Layer 5 of a small transformer language model trained on English Wikipedia (26 layers, counted from 0, width 96).
In attention head 2, each number of a token's query is one row of weights dot the token's vector x. The head spreads its attention over the tokens so far by the softmax of query dot key.

Query weights of the head. A number n stands for n times 0.0088.
q0: -20 -81 -39 -23 14 15 -68 -54 22 8 11 -47 47 -2 0 24 -4 84 -3 19 10 -88 -53 9 23 13 43 -4 -10 -49 30 26 24 10 -69 -12 -9 28 -21 -32 -4 -9 9 26 43 -17 1 34 -21 0 -1 12 -22 -28 -41 -56 -33 13 -24 13 4 14 47 -7 -14 10 -48 35 -8 -50 -37 -16 61 34 3 46 -23 27 20 -49 -36 -14 15 7 -13 -35 -10 -13 40 -24 -40 -20 17 22 30 -23
q1: 41 62 33 1 9 -8 7 25 -27 7 -11 28 -13 -28 -9 -32 -8 -47 7 3 -15 45 48 -4 -24 -17 -32 -3 -25 36 -12 -9 -5 8 27 9 9 -4 16 35 0 25 8 -8 -35 9 4 -36 11 -6 24 -36 7 30 39 30 27 -18 11 9 -15 -6 -28 -4 5 -14 28 -14 -13 22 11 14 -48 -22 6 -25 43 6 -4 16 18 6 -18 14 10 -12 8 -8 -40 31 10 18 -28 -11 5 20
q2: 13 22 -17 15 -32 -14 13 30 17 35 19 6 -26 2 12 -3 -25 -12 13 -13 24 49 43 -3 7 23 -2 -28 1 4 -11 -25 -19 9 41 15 -17 -26 -43 18 13 -14 -10 -14 -30 -6 -12 -19 -22 -4 -8 53 -8 15 -18 -16 0 -6 -6 -13 -36 -7 -29 3 19 -33 -5 -15 -3 -4 -25 -4 -39 -30 12 -3 -8 8 -7 16 25 -10 -27 -10 7 21 48 0 -35 -4 22 12 -25 -19 -27 20
q3: -32 -47 -15 19 3 -10 4 -8 -10 -7 16 3 -6 11 -4 25 -12 72 -12 35 -2 -32 -21 23 38 38 34 7 30 -38 -8 -6 27 -6 5 -22 -32 18 -33 10 -8 -25 13 35 8 33 7 9 11 25 -7 19 -3 -14 -27 -17 20 19 -8 24 -16 32 23 -3 -3 1 -48 34 -41 -28 -18 -10 33 41 -9 50 -17 5 22 -26 -6 -18 -15 12 11 8 -18 -6 40 5 -9 -31 21 5 20 -8
q4: -14 26 24 -17 -15 -8 -16 -1 -29 10 -14 -17 -1 12 -27 15 14 16 14 25 -2 -18 -27 -4 -11 1 1 4 4 33 14 -5 28 25 11 8 1 -2 26 12 -8 12 10 2 -8 7 2 -2 -1 21 -7 34 31 4 12 25 -1 4 -7 -7 -9 -19 -2 -22 -15 -16 11 19 -34 -2 -10 9 22 3 1 -1 -19 11 -2 30 -13 -10 -21 32 -1 -1 -1 6 24 18 -10 13 3 -44 14 -29
q5: -2 -51 -10 -12 10 2 -47 -48 10 -7 12 7 11 -4 8 17 -29 56 -32 -13 44 -46 8 51 21 -1 33 -27 -1 -33 23 5 47 -13 -41 -16 -6 1 -6 -23 14 -22 -6 19 45 -15 -11 -16 -10 36 -12 -5 -33 -13 -29 -11 -7 35 12 2 -32 -3 28 5 -10 27 -11 14 -11 -11 -13 1 27 -25 -35 14 -8 -14 19 -37 -3 11 29 -19 3 -26 -26 -31 16 -26 -25 1 41 -13 0 16
q6: 13 51 -15 1 -9 5 15 -3 11 6 0 34 -42 16 18 -38 3 -60 -1 -9 36 23 14 9 2 -35 -11 -3 9 27 -17 -8 -10 29 18 0 37 6 -8 16 23 -28 11 -15 -19 -24 28 -36 -12 -11 10 24 -7 -2 -10 -2 -2 -36 -6 -4 -16 2 5 1 -7 -19 6 -14 23 0 30 -17 -10 -4 21 7 28 27 -20 -8 16 11 -32 -3 -15 -2 22 25 -26 28 32 12 -7 -2 -4 13
q7: 35 29 20 2 -8 -5 54 61 60 -8 3 21 -25 -15 17 3 13 -50 15 3 -40 10 -2 -24 -27 18 -31 -10 -4 20 -21 23 27 -8 58 -32 -4 -8 29 30 22 4 -2 -5 -9 34 -6 -20 -11 -16 -7 -11 2 20 22 23 3 22 -4 -3 -8 -28 -22 -15 12 12 19 -14 19 22 7 20 -23 -55 -17 -29 18 -45 11 3 -10 32 1 -22 21 31 32 -2 -12 39 7 6 -32 3 3 10
q8: 5 14 -13 10 5 -17 10 -34 -20 -7 13 -4 57 -17 -6 20 26 6 11 14 -22 49 -1 -15 -28 -16 13 6 40 22 21 -4 -11 10 14 -31 30 -15 57 -15 -28 29 31 -20 -5 -10 -16 -46 -15 1 -38 -33 -3 20 9 11 -15 -22 31 -13 -18 4 -10 -16 -54 2 -1 20 -34 -8 16 0 5 29 -10 -4 1 3 -35 -23 32 4 -21 25 -11 -18 0 24 -4 18 10 13 -46 -44 22 40
q9: -45 -21 10 50 9 -16 16 1 -20 -2 35 10 -56 48 -21 39 -3 -24 45 -2 20 18 3 -8 -37 22 26 33 -13 -1 -4 0 34 -9 -39 30 8 -18 -8 39 2 19 6 -35 20 19 29 -5 -3 1 -13 -12 -17 1 16 -19 8 4 -22 -15 -6 6 -27 -39 -7 15 48 -20 -11 10 26 7 32 28 33 26 5 36 -10 3 -7 8 -23 0 1 -13 -56 -54 -16 5 -5 21 28 5 -43 -6
q10: -11 4 -13 2 -15 -43 14 20 -21 37 -20 15 -3 17 -4 4 6 5 -8 -20 9 17 13 3 5 5 -15 17 17 -1 40 15 16 -2 25 17 -7 1 -13 -24 -20 -21 15 -37 -56 5 -28 -3 9 -57 -30 14 36 -38 12 -12 30 3 -19 16 -8 40 -44 -25 20 2 -13 -8 -10 -10 -1 -20 -22 -20 16 22 22 15 31 20 19 8 -51 22 -32 10 5 6 32 1 51 -1 -22 1 -8 11
q11: 4 -33 50 -13 49 -21 -17 21 -13 11 -4 14 -36 -15 0 -24 41 15 4 0 31 7 -2 -25 -16 -36 21 6 -9 52 34 -30 17 15 0 -7 25 -32 11 10 9 -15 -59 -3 20 -1 10 -10 -25 26 2 -10 11 37 13 25 -29 13 -4 13 -34 -24 -31 28 3 -22 26 21 36 4 -2 6 -14 -10 4 11 -8 -31 -6 -14 -23 4 7 3 -46 -11 -6 -4 -4 -47 -30 35 -8 -22 -7 8
q12: 13 -4 -5 23 30 10 30 -11 -28 -8 4 44 -30 7 13 -9 13 -14 -10 0 -20 -3 -33 -31 -23 -32 -38 14 27 6 12 47 2 -7 8 24 7 13 24 22 24 -26 6 -9 2 3 -3 -40 -5 -8 -32 -18 51 -10 16 31 7 -10 9 -11 7 -26 -19 -8 26 -1 43 2 5 45 23 34 -42 -19 2 -16 23 -11 -21 43 31 7 9 24 -35 14 16 13 9 -1 25 -13 -40 -4 8 -6
q13: -40 -2 14 5 25 44 -2 27 12 -26 -8 57 -20 -2 -17 16 9 -14 -9 11 -15 16 31 3 16 -25 -28 0 -13 -8 0 -12 -6 1 -11 -19 12 -9 50 29 18 -1 1 -14 12 26 -6 1 21 27 7 -16 27 46 25 26 13 -13 -8 12 48 -5 -13 16 -32 -1 2 -14 5 -3 7 -23 -20 -27 -3 -9 -4 -30 -42 -12 12 2 -27 -29 26 -12 21 -21 -41 39 -19 6 -5 -5 19 -10
q14: 4 -24 -11 -17 3 30 -8 -27 -1 -2 -39 -19 32 21 5 22 -28 4 -5 56 -12 -23 -14 -23 22 -50 6 -27 10 10 27 -14 29 -32 3 33 -18 12 -36 -30 6 -40 46 51 10 -22 -45 22 18 43 -40 -11 35 -27 46 7 29 11 -21 8 0 -5 11 16 8 -11 1 -47 -4 -17 13 49 3 38 1 -16 19 5 26 -10 -14 -10 24 -39 -15 -14 -31 -10 15 -59 -23 -47 32 9 19 -28
q15: -17 1 -13 22 40 -16 -8 29 -4 12 3 34 -17 5 1 -11 19 -10 -17 -8 61 13 26 -45 -2 -20 2 -1 -14 10 17 6 1 -12 -26 26 26 -18 4 8 33 -6 33 -7 -2 7 2 23 3 1 -11 33 -15 40 48 8 0 -13 -7 -21 5 -1 -22 20 30 16 35 7 -28 -15 60 2 -44 19 39 17 -52 -5 9 -27 9 4 8 -12 -8 -14 2 -7 -12 19 -4 0 -37 -20 20 9
q16: 17 11 -9 -27 43 -52 -10 5 9 16 -17 8 23 -32 19 -9 -6 52 -57 13 -8 -27 -10 -6 16 49 15 -12 9 -12 6 10 10 -30 -4 0 -9 -11 30 4 20 -14 -24 5 23 -21 46 -24 8 -23 -3 -20 4 0 25 2 -4 6 -2 -5 -30 -19 -25 -9 7 -1 40 -3 10 -6 -10 -22 7 -38 -16 33 -14 -21 -1 10 33 -11 -13 27 -12 4 6 30 30 37 -1 14 -9 -22 -36 16
q17: -3 46 15 -19 -11 3 24 7 25 32 -40 2 -43 -53 -8 3 3 -29 16 50 -51 7 38 10 -6 -11 -20 -52 24 5 -30 1 -39 -38 35 -11 31 -52 -5 27 0 -18 -2 29 8 43 -7 -19 3 -13 24 -34 22 40 9 36 16 -19 28 -11 25 11 -53 22 27 -26 -2 15 -25 11 -56 -56 -41 -24 10 12 35 22 -6 -14 46 30 -46 -11 12 24 -5 -14 -28 33 42 6 -37 20 9 -6
q18: -29 11 -14 41 1 -13 -23 -20 -32 -3 21 10 12 -30 5 3 50 14 36 25 39 -18 8 -15 3 -22 -9 -9 15 -35 39 1 4 -42 19 -1 -20 -3 60 16 13 -6 -40 10 29 -5 26 12 42 -44 13 -13 -15 -53 9 -52 -47 56 -4 -20 -49 -10 -2 11 30 18 13 52 -22 37 -12 5 19 47 -22 22 -6 -11 0 27 14 20 -14 -32 11 28 -1 -13 19 -31 -39 -10 -15 -7 15 8
q19: 39 -4 -22 24 11 -35 15 -5 49 34 -19 -41 22 -18 55 -42 36 -6 -1 49 -10 -13 9 -21 66 46 -5 -38 13 -21 2 -31 18 4 -23 -16 13 22 -7 19 14 19 -27 9 -11 7 -7 48 -2 -37 -32 6 -32 -10 10 30 24 25 -32 -24 -22 -1 41 -15 39 -12 -1 64 -7 18 29 -9 -17 -32 -30 -21 -3 12 -16 16 -3 -27 -1 -12 -6 34 34 -5 23 -23 -39 -9 -14 27 51 -17
q20: 25 -34 32 33 12 -75 5 38 -12 34 13 -4 51 13 41 -32 7 -35 -40 -27 1 12 -9 -8 -18 -15 -21 5 4 21 -15 -6 23 25 -15 23 -11 16 -3 45 6 22 -2 7 -10 -17 -9 -27 -7 -1 -31 -10 2 18 23 34 -13 -25 0 6 -10 -17 -13 5 2 -9 13 -33 27 -45 1 39 15 -33 -1 -34 -33 5 1 -3 28 -1 -22 -14 -32 10 20 -53 -27 -3 17 11 -27 -49 14 3
q21: -40 0 -19 6 54 4 15 -21 -1 0 -29 3 54 -3 1 1 -14 58 35 -6 -28 -23 -12 1 31 17 20 0 -32 -28 7 1 -23 -16 -15 5 -29 -13 -6 14 27 -13 16 11 23 -59 6 -15 -17 -35 -11 9 0 16 43 30 -65 -51 -11 17 3 0 -30 12 9 -39 -1 30 -15 -39 24 -20 32 32 -11 9 -63 -9 18 -33 -18 9 -40 43 -3 -15 7 -14 25 -4 39 9 4 25 4 -5
q22: 9 44 25 -9 -16 -8 44 -19 32 -24 35 -12 -21 0 27 -3 24 38 -4 11 -18 49 1 8 26 -3 8 -45 -26 -47 2 41 17 -17 -8 -2 -9 -56 -31 23 -22 -20 -8 -6 0 22 16 -3 22 71 6 8 -61 -61 -74 11 -37 21 -11 -24 10 5 20 8 12 30 15 -38 -25 -52 34 -17 49 -29 1 8 -15 -8 14 -26 36 -24 -19 28 9 10 24 13 -11 -8 -4 14 15 27 -9 -37
q23: 33 20 22 63 -8 -26 49 17 4 -31 -43 -19 -18 7 -17 -18 5 -36 -2 -43 1 -39 94 -13 -10 -27 -21 61 30 22 24 -24 21 27 9 -21 38 -42 -13 18 0 35 11 16 -8 -69 41 -1 -22 21 24 -12 -21 28 -17 25 -45 5 -29 25 -8 36 22 -6 8 13 21 12 -18 27 -23 -7 10 -12 15 -25 -7 -34 3 49 11 -61 -28 -13 23 -35 -28 29 43 4 0 15 -1 -45 -33 51
q24: 14 33 -12 -41 0 -3 27 32 -9 -3 -22 10 27 38 -30 9 -5 -13 37 -2 -22 32 27 -16 -14 -27 -8 -1 -28 -22 -7 58 -21 -14 8 -10 1 0 31 10 14 39 13 -51 24 -11 -20 -11 -12 16 -1 -3 39 -1 23 -11 -2 36 -62 20 -25 -1 9 -12 -2 -28 4 -15 -19 31 10 3 4 19 -32 -24 2 -23 -11 -12 -42 -28 -49 9 -47 23 32 19 -28 -32 15 -6 -14 5 14 5
q25: 12 -2 -28 6 26 6 28 65 10 39 -44 -34 -12 -20 8 -1 36 -22 51 -25 -14 5 2 -9 -31 -19 0 1 14 -10 32 1 -8 6 -2 -33 -20 9 -14 23 -17 -18 3 -28 17 -9 10 23 -2 -12 -2 23 20 -5 5 -26 41 44 -5 -39 -3 -43 -17 21 35 10 -30 -41 2 10 7 -28 -44 3 10 20 4 -3 17 53 3 13 10 -9 -15 -9 -15 25 -9 33 33 36 -33 -21 -22 34
q26: 22 18 8 -18 -14 13 -10 3 -22 11 -10 -7 -39 -12 -8 -6 -9 29 -32 8 8 3 18 6 -42 0 4 19 -17 -24 7 39 -10 33 -16 22 -1 -17 28 -19 -22 -22 7 7 -20 -4 31 -8 32 -37 -16 -6 19 12 18 25 28 39 -16 38 11 -46 -24 -12 -29 35 16 6 10 18 46 -6 -7 42 6 32 18 44 9 -35 24 -48 10 24 11 -43 20 -24 -38 15 -34 4 21 38 -21 -51
q27: -49 26 -5 -40 16 3 23 -3 11 -23 4 57 -63 17 13 36 -7 54 -31 -43 48 47 3 -48 12 -4 5 -22 -16 -23 -6 -62 -25 66 3 10 -46 22 -2 -23 -6 -4 21 9 3 5 37 8 16 -26 -35 -12 17 -16 4 48 0 -6 21 15 -3 12 4 -3 0 -27 12 40 34 -14 3 -25 24 -40 -35 -31 55 10 -71 5 9 -20 -4 -1 2 13 11 29 22 15 -7 -14 8 -30 13 25
q28: -58 5 -6 -30 10 -49 24 18 55 -32 -30 -7 3 1 18 30 -32 -40 -52 -2 -43 -26 -30 37 -23 -15 -5 2 12 -38 -4 -4 -29 -5 51 -7 -6 9 10 -19 11 -10 4 31 41 37 20 -6 -18 -31 16 29 -39 -7 20 4 -4 -22 26 -11 21 10 25 6 -27 -25 -1 -9 2 17 -7 55 -9 25 -33 -25 11 -27 60 19 -19 -6 3 -15 -11 -13 -25 -12 -4 -37 -17 -47 57 -3 -44 15
q29: 25 -27 -29 -34 -11 -13 9 -24 -46 11 23 -1 27 -18 -22 -72 -49 21 -9 -25 -37 11 -2 -19 -7 13 -17 -29 42 -34 7 -10 36 -10 -14 -14 1 -18 -37 70 7 22 68 5 -1 -27 -17 37 -32 -5 7 -16 -29 -15 -2 -29 -47 15 2 -35 -9 -38 -2 20 -12 35 -13 10 19 -3 -42 -12 9 62 21 -32 81 -13 -22 -2 -21 16 8 44 5 -3 -52 11 40 -8 17 -15 -28 -31 -22 1
q30: 18 -8 -45 -2 14 -36 -3 1 -59 -19 -43 -16 29 25 -11 -39 9 -11 -8 45 -14 69 -22 6 -14 26 -12 -41 -15 35 25 -39 29 6 22 -5 49 58 17 -40 -31 -2 -4 11 -12 -44 4 -6 6 -4 -37 -17 -11 3 4 30 7 12 -14 42 4 13 22 -35 -1 6 2 -32 5 -21 17 -35 -34 -45 -33 -40 13 48 23 -20 5 18 -9 -4 -9 17 -4 29 20 -8 -19 -9 -69 -30 4 -18
q31: 17 0 -22 -12 -33 25 20 -20 -20 -29 19 -12 44 -41 14 16 -29 10 -51 23 -11 -32 6 63 -7 -23 2 -56 -1 -13 5 -14 -12 18 10 6 1 -35 2 3 -14 39 0 -8 11 59 33 -2 -18 -5 14 43 56 -16 22 38 64 27 -45 10 -79 10 -5 24 -1 3 -59 -40 17 13 25 43 36 34 5 2 61 21 17 -12 -9 10 -36 19 24 18 -4 -32 13 2 -31 13 7 14 -33 32

Each question shows a short text with each token's key, already scaled and adjusted for position as the last token sees it. A number n stands for n times 0.015.

Then comes the last token's vector x. A number n stands for n times 0.028.

0 "M": -58 27 19 20 50 14 -24 -1 -7 4 -34 18 -10 14 1 -25 -26 -22 43 11 43 37 -43 -5 21 57 12 4 -9 -25 1 -21
1 "ax": -44 -43 22 27 28 23 -21 -4 -4 -11 -11 18 -22 -6 -5 -27 -27 -16 41 7 35 37 -32 -5 18 50 -19 0 5 -14 3 -15
2 "imi": 15 -92 5 37 6 25 -34 -12 -26 3 4 -8 -33 5 -2 -41 -39 -19 34 -13 62 51 -32 2 36 57 4 -7 12 4 23 -8
3 "ano": 63 -29 1 28 -2 24 -32 -17 -20 -2 -6 10 -39 1 6 -18 -26 -18 36 -13 36 49 -35 19 21 48 10 10 0 6 9 -4
4 " only": 46 9 -7 17 2 40 -18 -19 -14 23 -25 18 -44 -14 7 -32 -15 -29 37 20 41 45 -19 -6 10 61 -8 2 27 11 -7 -4
x: 35 3 4 36 15 21 -37 -34 4 10 -15 -45 23 31 -2 -13 -22 53 34 28 16 -29 7 -24 38 7 6 -2 -19 17 14 -6 1 16 34 -4 12 3 -21 -13 -32 -16 -27 -22 -59 -22 10 24 2 10 20 -12 -13 -5 18 11 24 -1 39 -3 5 -16 25 -9 -29 19 30 18 -13 25 24 13 27 -3 8 13 6 9 -27 -7 -41 60 30 29 32 -8 -37 6 -10 -25 7 -12 -17 30 -41 -9
Which two tokens does the last token look at most, in order? 4 " only", 3 "ano"

0 " He": -42 45 35 11 38 0 -54 -3 -16 25 -25 1 -37 21 7 -46 -48 -23 37 8 58 34 -54 12 16 46 10 7 -16 5 17 -13
1 " made": -30 -10 36 22 22 16 -27 17 -43 22 -25 -32 -20 9 -1 -69 -15 -31 24 34 20 24 -26 4 25 55 10 -10 16 9 22 21
2 " his": -28 -54 1 37 19 18 -51 -34 -6 24 -36 8 -53 7 -2 -44 -40 -24 11 15 61 39 -39 20 8 52 2 11 -5 6 36 -20
3 " senior": 24 -49 -5 22 22 19 -33 -30 -15 13 -20 1 -55 13 -1 -36 -30 -33 44 19 39 43 -22 13 11 55 0 20 19 0 21 2
4 " debut": 28 -1 -19 30 -10 26 -29 -19 -14 6 -39 -9 -50 4 9 -49 -29 -34 25 18 42 37 -1 25 12 24 -6 11 20 2 18 13
x: 46 -35 22 14 9 38 -11 0 16 -16 -5 -10 33 27 -59 -17 -56 27 4 -6 24 -45 25 -25 41 25 8 -11 -22 41 -12 0 28 -9 13 -25 -4 42 -13 1 -18 16 1 -19 -27 2 -11 29 -17 -25 33 5 -33 14 19 -26 24 -19 7 -18 -6 -14 -12 -6 -11 6 34 8 -15 29 25 0 16 12 -7 2 1 -7 2 38 -20 54 19 -2 49 -3 20 26 -4 -32 22 35 4 -13 3 -29
Which token does the last token look at most, and with what share of its attention? 0 " He", with about 40%

0 "er": -50 20 17 3 26 21 -12 3 -11 -9 -8 11 -18 9 -5 -27 -17 -18 26 16 15 60 -36 -6 4 49 -14 10 1 -9 -1 -10
1 " on": -34 10 20 9 30 5 -34 4 -14 19 -10 -15 -23 1 -3 -44 -25 -46 7 9 8 44 -27 -13 -5 45 -7 3 1 8 -3 -16
2 " 14": -12 -32 -8 33 5 29 -24 8 -18 -6 -19 14 -33 14 8 -22 -8 -43 36 22 44 45 -35 18 4 49 -24 20 -3 -1 1 -23
3 " August": 26 -33 -10 26 10 14 -29 -20 2 -1 -22 6 -25 0 -9 -31 -14 -37 37 7 21 36 -15 -21 14 60 -19 -5 -13 -4 2 -12
4 ",": 16 1 -3 19 0 9 -4 -8 -1 2 -5 -2 -21 -2 6 -13 3 -45 20 17 -6 57 -43 -16 -8 38 -16 1 -21 18 5 -23
x: 32 24 -11 32 42 35 -21 -1 10 9 9 -26 27 11 -5 -5 0 20 8 14 9 -29 14 20 37 31 -14 -10 -30 -14 -1 -35 3 -28 -2 26 19 23 -33 -3 6 6 -11 -7 -20 -25 2 6 11 -3 3 -23 -27 40 -7 -1 36 -9 58 14 13 2 22 -32 -25 -3 7 17 1 39 29 20 41 8 14 -16 15 -62 3 1 -20 36 34 -11 33 -7 5 0 -15 -17 8 15 14 8 -11 -26
Which token does the last token look at most, and with what share of its attention? 4 ",", with about 60%

0 " squad": -30 32 30 -20 30 0 -21 9 -21 31 -26 -11 -42 22 5 -29 -34 -38 44 30 33 25 -18 7 5 32 17 5 5 -30 -4 -5
1 " on": -33 12 24 9 31 6 -36 4 -15 20 -17 -18 -25 0 7 -47 -25 -51 10 15 12 36 -29 -10 -5 43 -8 2 7 7 4 -10
2 " 26": -4 -32 -5 27 17 33 -30 -2 -17 7 -19 16 -34 11 -1 -15 -20 -50 38 13 39 33 -35 11 3 54 -13 7 -5 4 4 -20
3 " September": 22 -34 -13 27 7 14 -28 -17 -2 7 -23 2 -30 3 -11 -37 -11 -43 43 9 15 33 -13 -12 12 61 -12 0 -15 -11 6 -8
4 " 2019": 24 9 -7 25 7 27 -35 -17 -4 -5 -37 -12 -37 9 -19 -36 -7 -42 42 15 27 37 -14 1 -5 48 -3 19 -1 2 1 -15
x: 28 -10 14 45 17 14 -23 3 -11 17 8 -1 56 -6 18 3 -19 43 34 23 17 -9 23 -18 35 22 4 -5 -22 26 -23 -35 8 7 12 13 4 10 2 0 -9 -5 6 -5 -36 -8 -49 12 14 8 19 10 -10 49 -22 17 30 8 27 -12 20 -7 39 -13 -8 7 20 35 1 8 49 33 13 27 22 3 7 -26 -11 18 -49 22 17 26 37 -14 3 19 7 -14 48 -4 25 3 -24 -30
Which token does the last token look at most, and with what share of its attention? 1 " on", with about 50%

0 " House": -26 40 40 -2 24 20 -34 -4 -35 27 -21 5 -18 7 -4 -23 -27 -42 27 0 29 28 -32 3 8 60 11 10 -18 -15 0 -16
1 " of": -36 -13 21 13 11 17 -20 8 -23 0 -4 8 -28 11 22 -18 -25 -41 5 25 18 38 -53 -3 2 63 -11 -2 0 1 2 -17
2 " Common": -20 -50 13 29 25 25 -30 -25 -18 6 -3 13 -32 3 5 -32 -11 -39 27 9 32 57 -32 7 12 70 -4 10 0 14 10 -17
3 "s": 41 -12 -12 12 -2 18 -12 -4 -11 -4 -9 10 -21 7 -5 -13 -21 -37 19 33 8 43 -35 -2 -2 40 0 -5 -12 -4 -16 -14
4 ".": 8 0 -3 -3 -8 17 -11 -7 -9 -1 -10 2 -12 5 13 -17 -1 -67 -1 27 -2 59 -50 -13 -4 45 -9 -7 -12 15 -2 -26
x: 12 24 9 19 42 18 -34 -13 0 3 -7 -3 40 19 -16 -9 -14 33 15 27 -1 -37 -6 8 28 9 -13 -11 -32 16 27 -43 29 -4 3 27 26 44 -13 7 18 7 -4 -8 5 -11 18 -9 7 11 -2 -18 18 22 14 23 22 -9 62 -2 19 -1 19 -34 -16 5 0 17 15 22 60 36 34 -6 -3 -18 14 -41 2 -8 -19 7 24 -8 51 -5 -1 19 12 -21 -8 22 15 0 6 -22
Which two tokens does the last token look at most, in order? 4 ".", 3 "s"

0 " CP": -37 35 40 15 39 5 -39 10 -20 -5 -24 15 -28 25 -9 -29 -36 -27 53 18 33 41 -17 -8 18 50 8 18 -7 -5 8 -21
1 ",": -13 4 14 4 16 8 -12 -3 -1 3 -11 6 -25 2 6 -15 1 -49 15 21 -6 58 -54 -22 -10 33 -15 4 -20 19 4 -20
2 " where": -9 -42 0 16 25 14 -33 1 1 25 -15 -6 -23 -2 16 -40 -22 -34 32 19 32 36 -32 -3 14 49 -2 -35 -10 18 3 1
3 " he": 28 -49 -17 28 15 36 -42 -30 -11 22 -25 3 -40 8 9 -43 -32 -15 31 19 45 37 -46 1 10 39 11 8 -10 4 23 -7
4 " made": 38 5 -27 26 2 34 -37 0 -45 8 -17 -30 -21 4 -1 -72 -15 -31 33 35 22 27 -31 -1 26 58 11 -16 19 10 21 21
x: -7 36 24 38 26 16 -12 -29 10 -5 -19 3 33 3 -31 -33 -31 29 13 -19 28 -33 -4 10 15 26 -15 -12 9 30 10 5 17 -21 -24 -6 -13 13 -36 15 -18 -26 13 -21 -44 -27 -9 31 -26 -21 14 14 -19 32 36 21 1 -33 30 -20 2 -23 9 -23 -10 0 20 39 -12 11 31 1 37 -5 5 13 7 -22 -32 2 -17 7 25 19 42 0 -24 7 -18 -29 22 7 34 30 -13 -43
Which token does the last token look at most, and with what share of its attention? 1 ",", with about 90%

0 " with": -4 28 21 -12 21 -1 -18 18 -18 5 -19 -9 -33 10 13 -42 -15 -35 12 26 10 49 -38 -18 -8 43 -10 -8 -10 12 -2 -22
1 " a": -46 11 1 36 34 10 -45 -3 -15 7 -18 12 -28 8 2 -49 -24 -46 -1 7 38 61 -48 -3 15 45 -3 10 5 4 17 -12
2 " majority": -12 -39 5 23 26 41 -26 -24 -9 4 -25 -2 -53 19 -12 -29 -13 -31 26 27 34 46 -25 -6 9 61 -1 1 -1 -7 9 1
3 " of": 28 -35 -2 22 7 26 -26 3 -25 -7 -3 0 -35 17 19 -42 -14 -36 11 21 21 39 -41 -3 -1 62 -8 -8 5 2 -6 -12
4 " 10": 35 3 -38 -1 -6 28 -35 8 -19 -17 -40 26 -44 10 5 -32 -13 -41 30 20 36 42 -41 15 1 55 -10 20 1 1 15 -15
x: 18 7 5 32 -14 22 -11 -15 14 18 7 20 31 13 5 4 -9 39 42 49 0 -40 15 -7 40 50 -4 8 -12 18 7 -25 23 10 17 -8 5 25 -39 5 22 -3 -15 -2 -13 3 -16 37 18 4 2 -10 14 9 -10 18 14 1 54 4 2 -20 36 -18 -44 7 10 20 15 27 21 44 23 7 16 -3 1 -23 -4 26 -34 39 9 16 46 -3 28 11 -28 -22 9 34 18 10 3 -38
Which two tokens does the last token look at most, in order? 0 " with", 3 " of"

0 "The": -45 34 16 23 30 -12 -40 -16 11 25 -32 29 -32 17 0 -34 -27 -44 22 0 42 46 -40 -2 6 54 19 6 -22 3 -4 -29
1 " N": -57 -9 14 50 48 19 -40 -1 -21 -10 -31 21 -26 16 -3 -33 -21 -37 24 2 41 31 -47 -12 25 55 8 17 -9 4 11 -8
2 "DP": 0 -70 -3 35 19 29 -26 -15 -20 -3 -20 5 -32 33 -13 -36 -20 -28 54 22 31 45 -23 9 30 61 -3 7 -1 -7 7 -26
3 "DP": 61 -37 -20 29 8 35 -22 -18 -20 -7 -20 4 -32 33 -11 -35 -19 -29 53 23 30 46 -22 11 31 62 -1 6 0 -10 7 -26
4 " Will": 64 7 -28 26 6 39 -49 -27 -15 -5 -20 4 -39 4 9 -43 -38 -31 29 1 39 25 -44 -9 25 70 1 1 -3 -2 25 -22
x: 22 -2 7 23 0 11 -12 -8 -7 2 1 9 10 -10 -25 4 -15 49 23 3 0 -63 10 -26 25 -9 -4 11 -7 2 22 -55 16 -1 7 -1 -3 -19 -10 -6 5 -47 -4 -1 1 -24 17 26 2 -19 -5 -16 -5 59 16 4 11 1 41 -42 2 -15 23 -37 1 16 -28 26 21 14 30 18 13 -18 25 -9 2 -25 -7 -7 -21 35 3 0 46 12 21 18 -52 -32 61 3 17 -5 13 -30
To which token does the last token give the most attention? 3 "DP"

0 ".": -8 4 1 2 15 4 -10 4 -2 6 -12 5 -16 8 10 -21 -10 -64 8 27 -1 54 -44 -10 -2 47 -9 -6 -27 19 -3 -22
1 " Case": -60 -9 34 14 27 22 -53 -3 -18 15 -20 -7 -44 0 6 -38 -36 -16 45 9 27 43 -30 -8 16 74 16 2 5 -9 25 -11
2 "s": 15 -44 -4 15 3 21 -16 13 -21 -4 -12 0 -21 16 -2 -23 -24 -28 27 28 14 40 -29 -2 2 39 -3 -7 -20 -10 -7 -11
3 " of": 24 -38 0 22 7 27 -23 -4 -15 2 -3 5 -33 16 14 -33 -23 -38 14 19 17 49 -50 -8 -2 62 -14 -4 -3 6 3 -23
4 " lies": 45 -13 -25 34 -22 31 -22 -13 2 6 -24 -6 -26 8 15 -39 -9 -34 11 16 25 46 -17 -4 2 42 2 -4 -2 17 15 -14
x: 12 15 -10 47 30 -13 -10 -44 8 30 -5 -17 6 11 -32 -9 -52 20 18 4 8 -17 18 19 41 17 22 -3 -12 8 -2 -2 10 -18 27 10 17 20 -34 -5 -8 31 -12 -26 -21 -25 18 5 -15 -4 2 -15 -5 17 19 -3 8 -25 44 27 -5 14 -5 -56 -6 5 6 26 14 31 35 42 19 -29 12 0 -12 -29 3 2 -30 47 26 21 33 13 8 11 -25 -32 29 -18 37 -6 12 -19
Which token does the last token look at most, and with what share of its attention? 0 ".", with about 60%

0 "ity": -43 27 26 -1 31 22 -24 -7 -14 11 -23 13 -26 16 -6 -19 -26 -30 21 8 24 52 -33 -11 14 48 3 27 12 -6 -5 -3
1 " in": -23 12 13 1 22 3 -23 6 -7 10 -6 -2 -27 7 4 -30 -13 -49 18 13 -5 53 -40 -31 -11 43 -15 -6 4 15 -13 -13
2 " the": -15 -35 -8 15 35 0 -33 -21 8 24 -23 16 -45 10 -4 -29 -33 -57 18 11 22 49 -45 3 7 45 7 -1 -16 11 6 -17
3 " process": 37 -41 -15 52 0 42 -22 -23 -4 -4 -6 -3 -31 6 -9 -33 -21 -34 33 24 28 40 -27 17 18 51 21 3 10 0 2 -3
4 "ing": 63 22 -31 7 -14 27 -41 -9 -17 -10 -4 -4 -11 9 -6 -40 -40 -14 25 31 35 42 -32 1 18 52 -4 -13 7 -3 5 -6
x: 6 -6 -15 47 21 12 -18 -32 14 10 20 4 20 29 -4 -21 -17 69 39 -17 15 -43 -31 -10 31 20 21 -3 -21 7 26 -16 5 -27 -3 -22 -17 16 -37 15 12 -25 -22 -21 -7 -47 15 12 -4 -7 -11 -21 -22 9 17 16 24 -8 44 -10 -5 19 53 -4 5 11 -37 26 5 50 27 8 17 10 -6 8 -1 -31 13 -15 -8 15 -9 -15 33 -6 -1 16 -22 -28 19 5 36 22 4 -32
To which token does the last token give the most attention? 3 " process"